Layer 2 of a small transformer language model trained on English Wikipedia (10 layers, counted from 0, width 64).
Take only the direct path to the model's output, skipping the later layers: a vector added to the residual stream pushes a token's score in proportion to its dot product with that token's output vector.

Output vectors of the tokens that the questions are about. A number n stands for n times 0.0095.
"s\"": 16 124 40 -282 148 -203 -94 -317 -203 -220 -22 -20 -91 -113 9 -56 -390 127 36 113 94 -257 372 36 -199 119 81 134 5 65 318 -87 18 -12 -91 393 42 42 -40 271 -254 -144 -27 31 166 323 187 -387 138 -320 -303 -88 -66 117 -200 2 192 130 -47 197 -476 -5 -62 23
"ians": -350 10 226 0 -55 122 -84 -230 49 -151 -68 -81 92 11 -123 104 151 -4 -123 160 -134 -127 -92 38 -399 -34 -60 13 -189 -40 87 -68 -73 124 178 125 329 -51 -9 236 90 57 -22 95 -85 0 86 -83 60 -28 48 -80 -170 174 -88 9 62 239 -128 -196 -29 15 35 164
"ists": -54 -175 191 62 -83 27 -95 -170 -14 89 -21 182 38 -175 49 119 -52 90 -29 347 -71 -155 159 40 -276 -4 57 -21 15 -25 122 -214 -13 261 125 -47 -117 19 182 180 179 61 -14 80 -81 168 104 -233 166 -84 279 -33 -191 12 8 9 114 -58 -82 -51 23 -7 -55 92
"ion.": -109 -128 373 -24 239 72 157 -211 -160 10 -43 -112 34 237 -92 237 71 79 -411 68 -138 -86 244 -119 -245 239 53 16 -281 125 251 -229 132 -31 -87 -163 -128 -19 -253 77 50 -48 112 297 -119 60 153 -292 156 -164 10 56 243 -156 5 -11 108 134 -159 5 -167 -46 -33 -87
"ess": 35 87 167 59 40 60 -165 -204 125 87 97 128 98 -179 -123 184 -146 -46 37 -75 177 -51 0 42 -287 114 31 37 -26 31 141 -202 -62 -77 328 -107 -101 -97 170 -161 56 12 38 -39 -134 96 79 -59 -19 -51 -68 13 -100 141 -116 -5 69 -200 -27 127 -67 70 -49 18
"ity.": -85 49 357 -117 216 -95 147 -422 -46 131 -90 217 54 -174 -106 -20 160 214 -43 79 -146 -126 0 -19 -280 191 93 197 -104 127 163 -282 84 158 183 -11 92 116 -168 -73 -177 57 108 202 -282 22 130 -188 61 -188 20 28 -88 107 -113 27 299 136 -58 61 -169 148 -157 -477
"g": 56 -98 -41 28 155 -157 32 109 36 -275 9 12 -64 -166 36 200 98 -17 -257 -39 187 65 74 -33 -30 -88 58 -243 -46 27 90 171 -124 -28 0 -83 -180 -41 113 -162 53 143 -6 -6 -75 51 48 -182 91 43 181 86 94 -167 -6 -41 87 95 -8 -49 67 -30 -124 -74
"wn": 194 306 109 -116 -191 -134 -271 -366 -66 -418 -205 167 -9 -213 64 63 -49 72 15 -79 -12 8 107 141 -117 -5 -5 -115 152 0 240 79 132 -5 -148 68 128 -41 40 -55 -224 261 -61 40 -74 200 142 -38 -70 -153 243 -18 26 19 -177 27 202 178 -52 -22 -46 -4 336 -78
"orph": -127 -4 -37 -81 191 -39 -404 -223 273 -225 -129 9 234 86 193 244 -152 -45 -27 225 -328 -260 209 118 -105 105 25 103 -154 -138 41 -110 176 -86 85 101 176 84 -314 118 -51 107 -25 33 95 243 302 -185 71 -266 -50 33 47 249 50 -17 116 -174 -59 254 0 -19 -43 -395
"ge": -85 137 23 -77 152 -231 31 51 208 -74 -110 123 11 -87 -34 196 91 43 -107 -243 264 -57 -4 -44 -236 -174 216 -35 181 7 150 -44 41 -19 96 -154 -227 -11 4 -143 -52 61 11 -14 -92 -16 102 -255 182 -35 -44 162 24 -41 -101 0 73 142 60 -139 27 -51 70 -111
"pl": -46 -3 16 -118 -10 -89 -118 -84 -46 -379 -15 35 34 14 -55 252 -127 62 112 189 122 -210 -143 57 -64 -99 158 -253 -135 108 219 34 -43 -53 64 191 -75 100 -226 30 -27 7 76 108 112 43 103 83 18 3 122 -119 54 82 98 -16 190 -101 -28 -80 23 -277 15 -319
"ique": -139 54 84 139 -113 -40 -21 -184 -19 -59 -92 -148 169 12 0 404 26 26 -122 12 -154 -109 -35 16 -300 -100 -123 94 -123 -11 120 -183 38 -40 92 -162 5 -37 -119 134 42 -15 3 284 210 196 236 -115 239 -311 -183 185 12 107 54 -21 80 70 -100 56 233 101 12 -13
"action": -146 -7 -9 -325 12 -103 -167 -49 -135 99 17 -166 172 40 166 17 132 236 -180 -29 -193 -104 31 -56 -221 -247 -130 -9 12 -108 252 118 225 131 85 -104 88 141 90 -21 13 -64 16 156 -214 280 223 -102 187 -254 -97 -44 68 -44 -42 -29 -16 -244 -86 28 -191 -162 126 -128
" Affairs": -165 123 89 -134 45 -65 46 -58 -16 -51 -17 114 17 167 -89 -164 -143 244 -137 233 -170 -55 43 35 -279 -222 -173 -40 168 -46 39 42 52 44 57 219 14 216 -168 82 -272 -55 104 55 -9 267 103 -144 216 -37 158 20 47 86 -278 31 -108 44 -133 -16 -361 133 -60 -184
"ity": 83 -22 198 87 152 -149 48 -268 -11 190 -39 132 62 -130 27 -145 85 81 81 62 -96 -109 -138 29 -371 106 -15 226 -67 21 188 -128 9 216 74 104 60 99 -190 -130 -59 110 58 -33 -230 -35 61 -143 44 -220 35 -41 -165 72 -35 -15 160 142 19 -7 -85 44 -127 -355
"y.": -290 90 159 -235 112 318 125 -273 91 22 -131 326 -66 -168 -218 241 170 -32 -341 -83 33 -143 96 -66 -88 78 -35 47 80 16 41 -31 70 47 186 -98 106 -69 -9 125 -54 -31 38 -54 -42 178 112 -309 46 -136 -97 -121 -41 -218 57 -29 317 66 -119 -63 -140 29 8 -28
"\n": 52 166 27 103 138 177 112 123 323 -33 -34 149 -47 -35 353 -56 102 157 67 -43 85 -70 -72 31 15 114 -165 -129 -73 116 -119 80 -62 166 -61 -113 -8 -117 35 -192 89 -45 -97 21 -4 -29 -108 38 7 189 -109 -90 58 97 79 32 -91 -77 49 52 62 156 -77 122
"hedral": -219 118 141 96 135 -221 -219 -116 171 -219 -60 10 137 163 80 -63 133 -35 -459 11 -239 -102 311 -104 -110 -294 -77 -24 117 -41 290 -238 -19 -200 152 173 242 -5 -404 -33 -158 294 162 252 -23 56 127 19 250 68 66 100 156 405 -231 19 127 15 -58 42 -7 248 281 -359
");": 32 182 104 -83 32 27 -165 16 188 -36 -168 -305 -57 -13 -330 -37 -19 176 -58 71 -99 -27 171 -42 47 385 -31 -38 226 277 110 -200 191 199 169 0 -24 -157 -137 -35 -77 0 78 101 103 285 114 -41 21 -145 125 89 -50 138 -89 19 -64 225 33 -30 -174 0 -295 -61

Output weights of attention head 0. The head adds the sum of these rows, row i times number i of z. A number n stands for n times 0.0038.
o0: 48 -83 -123 166 145 -153 -61 33 197 -61 -111 144 -100 27 280 -10 -24 9 -10 -83 95 160 -1 -86 -60 -82 86 -22 143 0 54 104 177 -104 171 -112 47 65 -118 59 -83 -58 62 -24 -110 108 -173 84 -54 109 -118 21 38 346 379 224 191 -28 -43 -9 -53 -35 182 80
o1: 163 -74 -35 53 83 -296 22 87 -206 -20 -125 150 -58 -67 42 -172 131 119 24 272 56 -70 -18 -46 -211 106 169 149 23 298 -4 141 -307 140 -41 -49 -182 -113 29 -16 48 -195 -199 -109 2 222 -365 14 -120 -30 -61 127 127 -143 21 -285 35 -42 110 -95 -69 -60 128 185
o2: -44 19 -141 -3 43 136 117 -35 -79 -160 66 16 -51 39 4 -34 87 -217 223 93 62 -206 -46 374 -40 -73 -55 -187 16 240 45 -106 -5 -51 87 118 123 46 182 209 57 38 24 75 179 21 -111 -53 -95 -182 -197 90 -71 -110 138 -7 99 -62 -39 115 34 -82 -28 29
o3: -191 -124 -64 -76 -4 -137 90 -119 88 68 59 -291 96 66 -114 92 157 52 -86 -5 37 -76 -76 167 365 -150 154 338 69 -117 -1 106 -1 -112 -143 -15 65 -143 -94 -2 -69 -35 285 -77 5 -131 -55 57 98 180 207 32 66 -281 141 125 119 37 -27 200 -39 41 149 39
o4: 86 -73 36 19 -8 -165 -96 -104 -291 109 83 -132 -54 152 -131 -163 -149 -273 95 -23 43 -29 -57 -92 35 -188 141 167 -42 -132 41 -10 -51 -189 29 180 -54 -9 -83 34 -174 50 305 -62 -28 -24 54 -27 -50 -20 62 69 -112 193 10 -44 110 -241 107 290 149 -61 22 80
o5: 48 -136 -80 93 45 -195 -44 -8 157 -3 75 25 -207 -3 -4 93 -44 -326 17 -114 -92 -103 -59 85 -127 -223 -27 30 -176 21 34 207 103 -192 -158 -68 6 -222 -15 128 -44 34 215 -71 131 -246 -20 42 33 -170 43 8 218 214 -33 -92 101 -159 -144 -168 -63 -50 20 -306
o6: 109 109 -156 -166 25 -36 -20 235 34 -56 112 -10 89 52 6 -13 -15 -30 69 36 -85 -14 108 -64 -105 -70 -69 53 -290 92 238 -152 21 -8 -136 -42 -143 -81 -10 -4 277 192 -155 208 -144 14 26 -147 -19 32 -52 -127 -46 -44 45 288 -77 -44 116 -2 39 252 -176 -89
o7: 38 195 105 200 87 -167 -98 -161 -155 44 279 -72 333 -164 247 -16 106 -10 68 87 37 -107 -82 211 -228 -2 -9 -146 -59 85 6 -33 -68 70 -59 51 -7 -9 -54 -69 -61 -433 113 -80 106 183 198 -77 -85 130 57 62 45 254 -31 98 31 -48 -64 207 -39 78 166 -9
o8: -123 -135 -83 -27 -67 -291 -66 -36 203 -50 -123 26 -41 116 94 96 -81 -225 227 266 -189 11 -8 105 -113 -128 -24 87 -180 -119 -187 -120 94 -215 39 97 -38 -257 -121 94 9 222 29 -95 207 265 -111 -146 190 130 157 269 8 110 -142 83 68 4 6 150 320 -205 370 147
o9: 62 112 -127 -234 182 147 -93 46 -15 -34 140 -59 -143 -113 -9 23 60 175 -158 -67 115 32 151 36 -76 37 -30 111 -60 11 193 20 32 39 -70 -38 70 -170 -139 -20 198 70 -50 -146 -67 -3 -154 209 -78 221 -201 52 233 114 5 -101 -117 84 32 -89 -66 67 118 3
o10: -62 54 212 -21 -92 -68 34 74 -12 -95 -294 -153 -73 -196 -155 -21 69 19 186 -135 37 -51 18 119 123 30 193 127 131 223 -45 -60 -65 20 -197 23 -20 -12 24 10 178 -31 41 47 -16 87 188 -158 -75 -14 -31 71 52 -11 -76 -197 146 71 110 85 65 15 -103 -68
o11: 35 -287 12 117 -237 42 -118 -62 -113 -153 -200 57 54 -100 -60 160 100 10 -60 -196 373 -365 110 189 -146 86 -75 -113 -221 -307 -64 -243 12 -83 188 -96 91 -294 -86 108 -161 -64 95 -19 58 -74 -56 56 247 -17 -240 37 209 180 -186 24 136 -60 -129 28 25 -96 -125 -21
o12: -90 75 156 56 -100 60 -9 -115 113 -223 154 143 83 -112 -136 24 95 87 -33 -6 -114 13 -23 22 -310 247 58 -87 -116 5 -375 -190 -206 1 133 -132 135 -26 1 -163 10 148 -57 -84 42 5 40 36 -158 -45 -46 27 83 -104 87 -121 51 -64 -68 15 61 -52 10 -14
o13: 55 136 -127 221 28 33 -142 33 100 5 105 -58 142 209 -123 22 5 -3 111 307 263 95 -2 -11 193 57 163 -89 13 90 88 -18 88 -156 34 -110 112 -93 -47 -33 56 -63 -186 69 -14 86 -96 73 98 130 109 -164 3 -19 156 -119 179 115 112 -1 19 -31 -19 7
o14: -12 -25 84 45 178 55 84 88 70 147 206 94 -129 -7 203 219 -24 -31 -16 -31 105 -230 25 -154 30 -65 -94 -135 2 -77 66 36 -58 94 108 -5 -99 69 -55 115 159 -172 -128 234 215 54 -119 37 162 -238 89 86 -187 -90 69 -285 -133 61 162 145 30 143 -169 7
o15: 31 -64 76 -198 66 4 -44 87 -2 0 3 20 58 -20 50 -32 279 122 179 -127 224 -83 -238 109 -111 -24 11 -47 -113 14 -69 224 86 58 -15 -21 -396 31 -64 -46 33 -88 -93 13 32 -165 -288 -114 144 -198 164 -95 -108 6 -95 -76 194 14 -157 -78 -80 48 177 -25
o16: -143 60 -115 -113 -32 150 32 166 -119 38 176 -66 -313 -186 -120 -29 -11 51 -125 254 -52 22 125 86 196 16 48 -51 -53 4 99 44 130 67 11 -157 -92 -92 90 95 6 -269 -207 -177 45 -20 -300 75 -181 -143 272 17 -167 -101 34 -116 -250 68 -4 70 -116 -123 -152 17
o17: -57 7 96 -157 30 8 157 40 -149 115 -210 33 208 56 -18 86 -151 80 -33 37 -12 -266 58 -161 193 198 15 91 -22 -71 -1 -223 103 -32 177 -46 230 -176 -266 390 30 77 106 70 -55 -71 9 40 -143 -180 27 34 116 -70 114 -19 -181 28 -279 -1 -91 58 111 25
o18: -184 -149 14 -13 -104 -160 72 -48 -56 65 -50 -191 185 -45 -79 5 83 -54 180 -197 -161 -108 139 -56 -172 -141 42 79 74 -118 80 68 -19 -106 191 181 -271 47 -54 -41 13 -80 -147 156 -64 143 116 94 -120 -40 1 -142 151 -1 -160 181 -112 -56 -192 -2 -193 -200 6 151
o19: -13 143 133 -9 10 -169 207 42 60 50 25 88 -59 -270 -1 -38 27 17 188 40 97 -81 100 -33 -258 -58 188 20 116 170 232 -98 234 103 160 -147 -190 -237 64 88 282 7 94 -194 -98 -33 -51 42 124 -137 25 -151 -152 34 62 -311 -13 91 -117 -66 -257 74 -20 41
o20: -283 -222 -1 -48 21 -77 -34 94 22 49 -192 -42 -150 61 97 5 31 3 -157 28 -62 -181 117 120 26 -108 161 111 68 -36 -53 -121 -83 89 107 -179 205 62 136 -51 174 -39 -186 -39 308 -59 415 -82 58 -11 -34 25 -94 -94 -67 -70 -58 -59 83 -331 -73 -74 249 13
o21: -80 -65 23 -79 85 37 -24 160 -12 -99 40 105 80 83 106 12 83 -227 -60 39 -20 130 4 -56 -105 58 -112 76 -174 -66 24 111 -67 85 -27 -8 -77 -189 25 0 -107 98 -206 3 56 -126 -59 -155 -140 -40 -258 149 6 -67 279 -19 -127 -253 -152 84 223 -29 -90 -45
o22: 89 39 -52 159 123 6 -56 39 119 40 1 -51 30 27 37 -80 -80 -35 30 130 67 12 -174 122 -188 137 -10 94 44 -121 94 184 -174 -44 -82 -119 164 -151 -98 -50 46 241 -272 -100 -122 -105 83 -38 -177 63 48 -61 -5 57 106 86 -42 -104 89 -15 203 -89 153 132
o23: 15 196 -142 196 120 50 -182 161 -116 136 -21 -202 -64 -99 -217 -221 1 -162 156 -32 218 37 19 -30 26 24 -196 -1 112 244 122 200 89 43 -113 -16 -103 162 44 91 95 -68 -6 -7 69 -45 -36 37 67 30 56 50 72 -241 -69 196 -139 13 -214 -134 139 -80 197 -218
o24: 47 33 136 87 35 0 71 47 100 -65 -108 100 84 -163 -67 -54 114 270 -99 14 -62 64 83 47 -170 -139 126 -174 -88 -2 25 -128 -58 -241 128 -2 184 -178 165 89 -8 116 -51 51 -78 18 -128 -102 48 80 -21 39 -100 -14 -179 -130 -52 -31 -230 90 90 -92 151 65
o25: -216 107 52 65 -92 -50 -73 -47 -36 -73 -12 -31 118 32 301 -37 198 -124 -202 -44 61 -184 -43 17 -285 -14 170 53 -238 -47 8 -24 -150 35 -76 -37 -25 -89 -53 90 260 -116 155 101 195 -70 -247 4 -66 -10 11 40 -58 -65 -50 36 -118 -63 -81 -124 121 -49 136 -22
o26: 99 75 187 -279 -106 -80 27 129 126 88 31 -305 85 87 41 -311 -98 91 -107 -5 -81 24 -20 -138 -41 51 -12 31 255 97 -12 135 -117 111 93 -32 221 34 47 28 57 -147 -224 -62 -107 210 -89 79 34 122 -95 45 -113 40 112 151 20 -66 14 -210 215 -82 -211 9
o27: 87 287 71 -62 -9 26 -2 230 -47 268 -104 -17 -80 52 -76 -67 -107 94 43 -61 -101 25 121 89 258 36 -191 78 97 129 -42 -62 55 -145 -133 -228 62 127 311 -133 323 -211 -166 78 -142 138 -472 79 -90 97 -38 -91 -93 -97 405 -101 -281 -101 171 45 271 -160 -19 -40
o28: 36 195 60 -221 -101 97 -58 -59 29 -198 52 -172 -38 -133 37 -43 -10 2 63 163 98 18 -120 110 146 -61 -140 -127 26 209 45 76 49 221 162 224 165 -73 135 254 -148 13 -58 133 102 79 -85 86 36 179 -36 71 156 47 55 -236 13 68 42 -213 -160 136 92 206
o29: -100 133 -64 45 -37 -18 -14 -55 53 -3 10 -177 5 126 -61 -93 -131 88 -115 -43 -169 -197 -261 -91 -83 105 191 -53 2 -141 34 -44 87 -107 -8 2 -158 -44 109 -30 39 231 3 97 42 244 -84 216 -18 -58 88 255 -157 6 29 66 -160 2 -171 67 -69 -65 146 -100
o30: -222 -164 -22 -39 -195 239 -186 -76 -26 -9 -148 -157 17 -30 -287 -9 20 125 62 -179 46 138 -128 -40 68 -142 -80 16 105 -100 -23 3 295 -32 -96 128 4 -117 36 -55 -23 -222 199 66 -132 145 -264 -217 55 132 172 -38 -51 -185 -21 66 -10 8 190 -75 -213 192 -155 262
o31: 50 -242 60 -112 182 68 173 -157 -58 -162 30 -32 132 -105 107 6 130 -84 -113 -97 -48 -18 -47 -12 146 49 93 -52 -57 -123 -27 -46 139 -204 -55 15 -18 125 140 -163 -67 -3 223 -100 91 47 -132 61 134 142 -107 106 -16 -7 63 10 186 -66 -23 -198 61 5 114 -174

Each question shows a token from some text and the vector z that the head gathered there. A number n stands for n times 0.0045.

"er": -70 94 -98 -134 -59 194 -42 154 -8 -13 -96 198 9 -5 108 183 120 110 -113 82 24 38 -157 26 63 -65 49 -74 41 91 48 39
Which of these tokens does it push up most? "s\""

"\n": 49 133 -63 -58 53 246 -37 59 134 -97 -16 130 15 0 -73 121 -99 -31 -86 101 178 -51 -72 -22 -20 9 -121 -234 -70 75 -42 64
Which of these tokens does it push up most? "hedral"

" was": -37 219 -31 -160 -99 38 -16 49 -105 77 -17 153 145 -13 -31 104 -93 -27 -30 51 80 25 -130 -15 47 20 -9 70 53 -29 -148 40
Which two tokens does it push up most, strongest first? "\n", "ity."

" |": 97 259 -76 -171 11 351 122 214 21 -54 -10 89 42 99 33 118 -73 -147 -82 222 296 33 3 65 -104 25 -116 -105 -59 155 -260 100
Which of these tokens does it push down most? ");"

")": -44 165 -70 -66 -33 143 64 25 11 110 -49 203 -5 -68 101 50 90 59 85 119 164 -70 11 -56 -69 -29 -55 -95 0 61 -101 -43
Which of these tokens does it push up most? "s\""

" Dave": 117 225 -90 -150 -41 161 -38 73 -100 47 -76 138 -12 -64 79 -57 80 202 7 90 64 8 -30 -92 -76 30 -123 -158 9 12 -110 -30
Which of these tokens does it push up most? "s\""

"eal": -88 347 16 -246 38 375 2 75 -121 85 -71 300 110 257 -154 76 77 -144 -196 159 18 50 -69 22 47 117 -227 -111 224 130 -32 -112
Which of these tokens does it push down most? "action"

" 30": 83 216 -115 -101 8 230 -10 162 -126 45 7 124 52 23 141 103 46 -92 -145 290 193 -54 -61 -84 -51 5 52 7 84 85 -213 64
Which two tokens does it push up most, strongest first? "ge", "ity"

"el": -211 261 -207 -182 -53 134 -60 224 -168 -65 -183 22 -15 -165 260 -38 112 98 -136 -18 83 110 -226 108 16 64 64 -93 44 72 76 -124
Which of these tokens does it push up most? " Affairs"

"oy": -74 82 -112 -105 -91 180 -3 99 -89 -9 -76 180 -5 62 57 169 105 124 -67 126 -19 35 -144 73 83 -73 67 -85 60 43 -8 28
Which of these tokens does it push down most? "orph"

"ic": -48 82 -68 -111 -17 204 -126 102 67 -72 -87 137 -9 -8 34 191 78 85 -108 105 -54 33 -143 28 138 -63 31 -154 64 78 113 14
Which of these tokens does it push down most? "\n"

";": 22 61 -127 -133 -99 98 135 152 -124 51 -77 57 7 -44 191 37 -24 -17 -86 -6 44 50 -124 -82 -97 34 20 34 22 40 -17 16
Which of these tokens does it push down most? "wn"

" V": -236 327 -240 -249 38 18 -132 249 -72 -37 -274 -113 -99 -166 392 -76 116 29 -232 -55 77 188 -279 124 5 1 56 -101 117 150 186 -185
Which of these tokens does it push up most? " Affairs"

"og": -45 263 -125 -261 -128 94 45 60 -158 123 -76 184 125 106 -143 171 -41 -61 -37 32 -10 75 -80 -14 119 -10 -54 -37 160 208 -76 7
Which of these tokens does it push down most? "orph"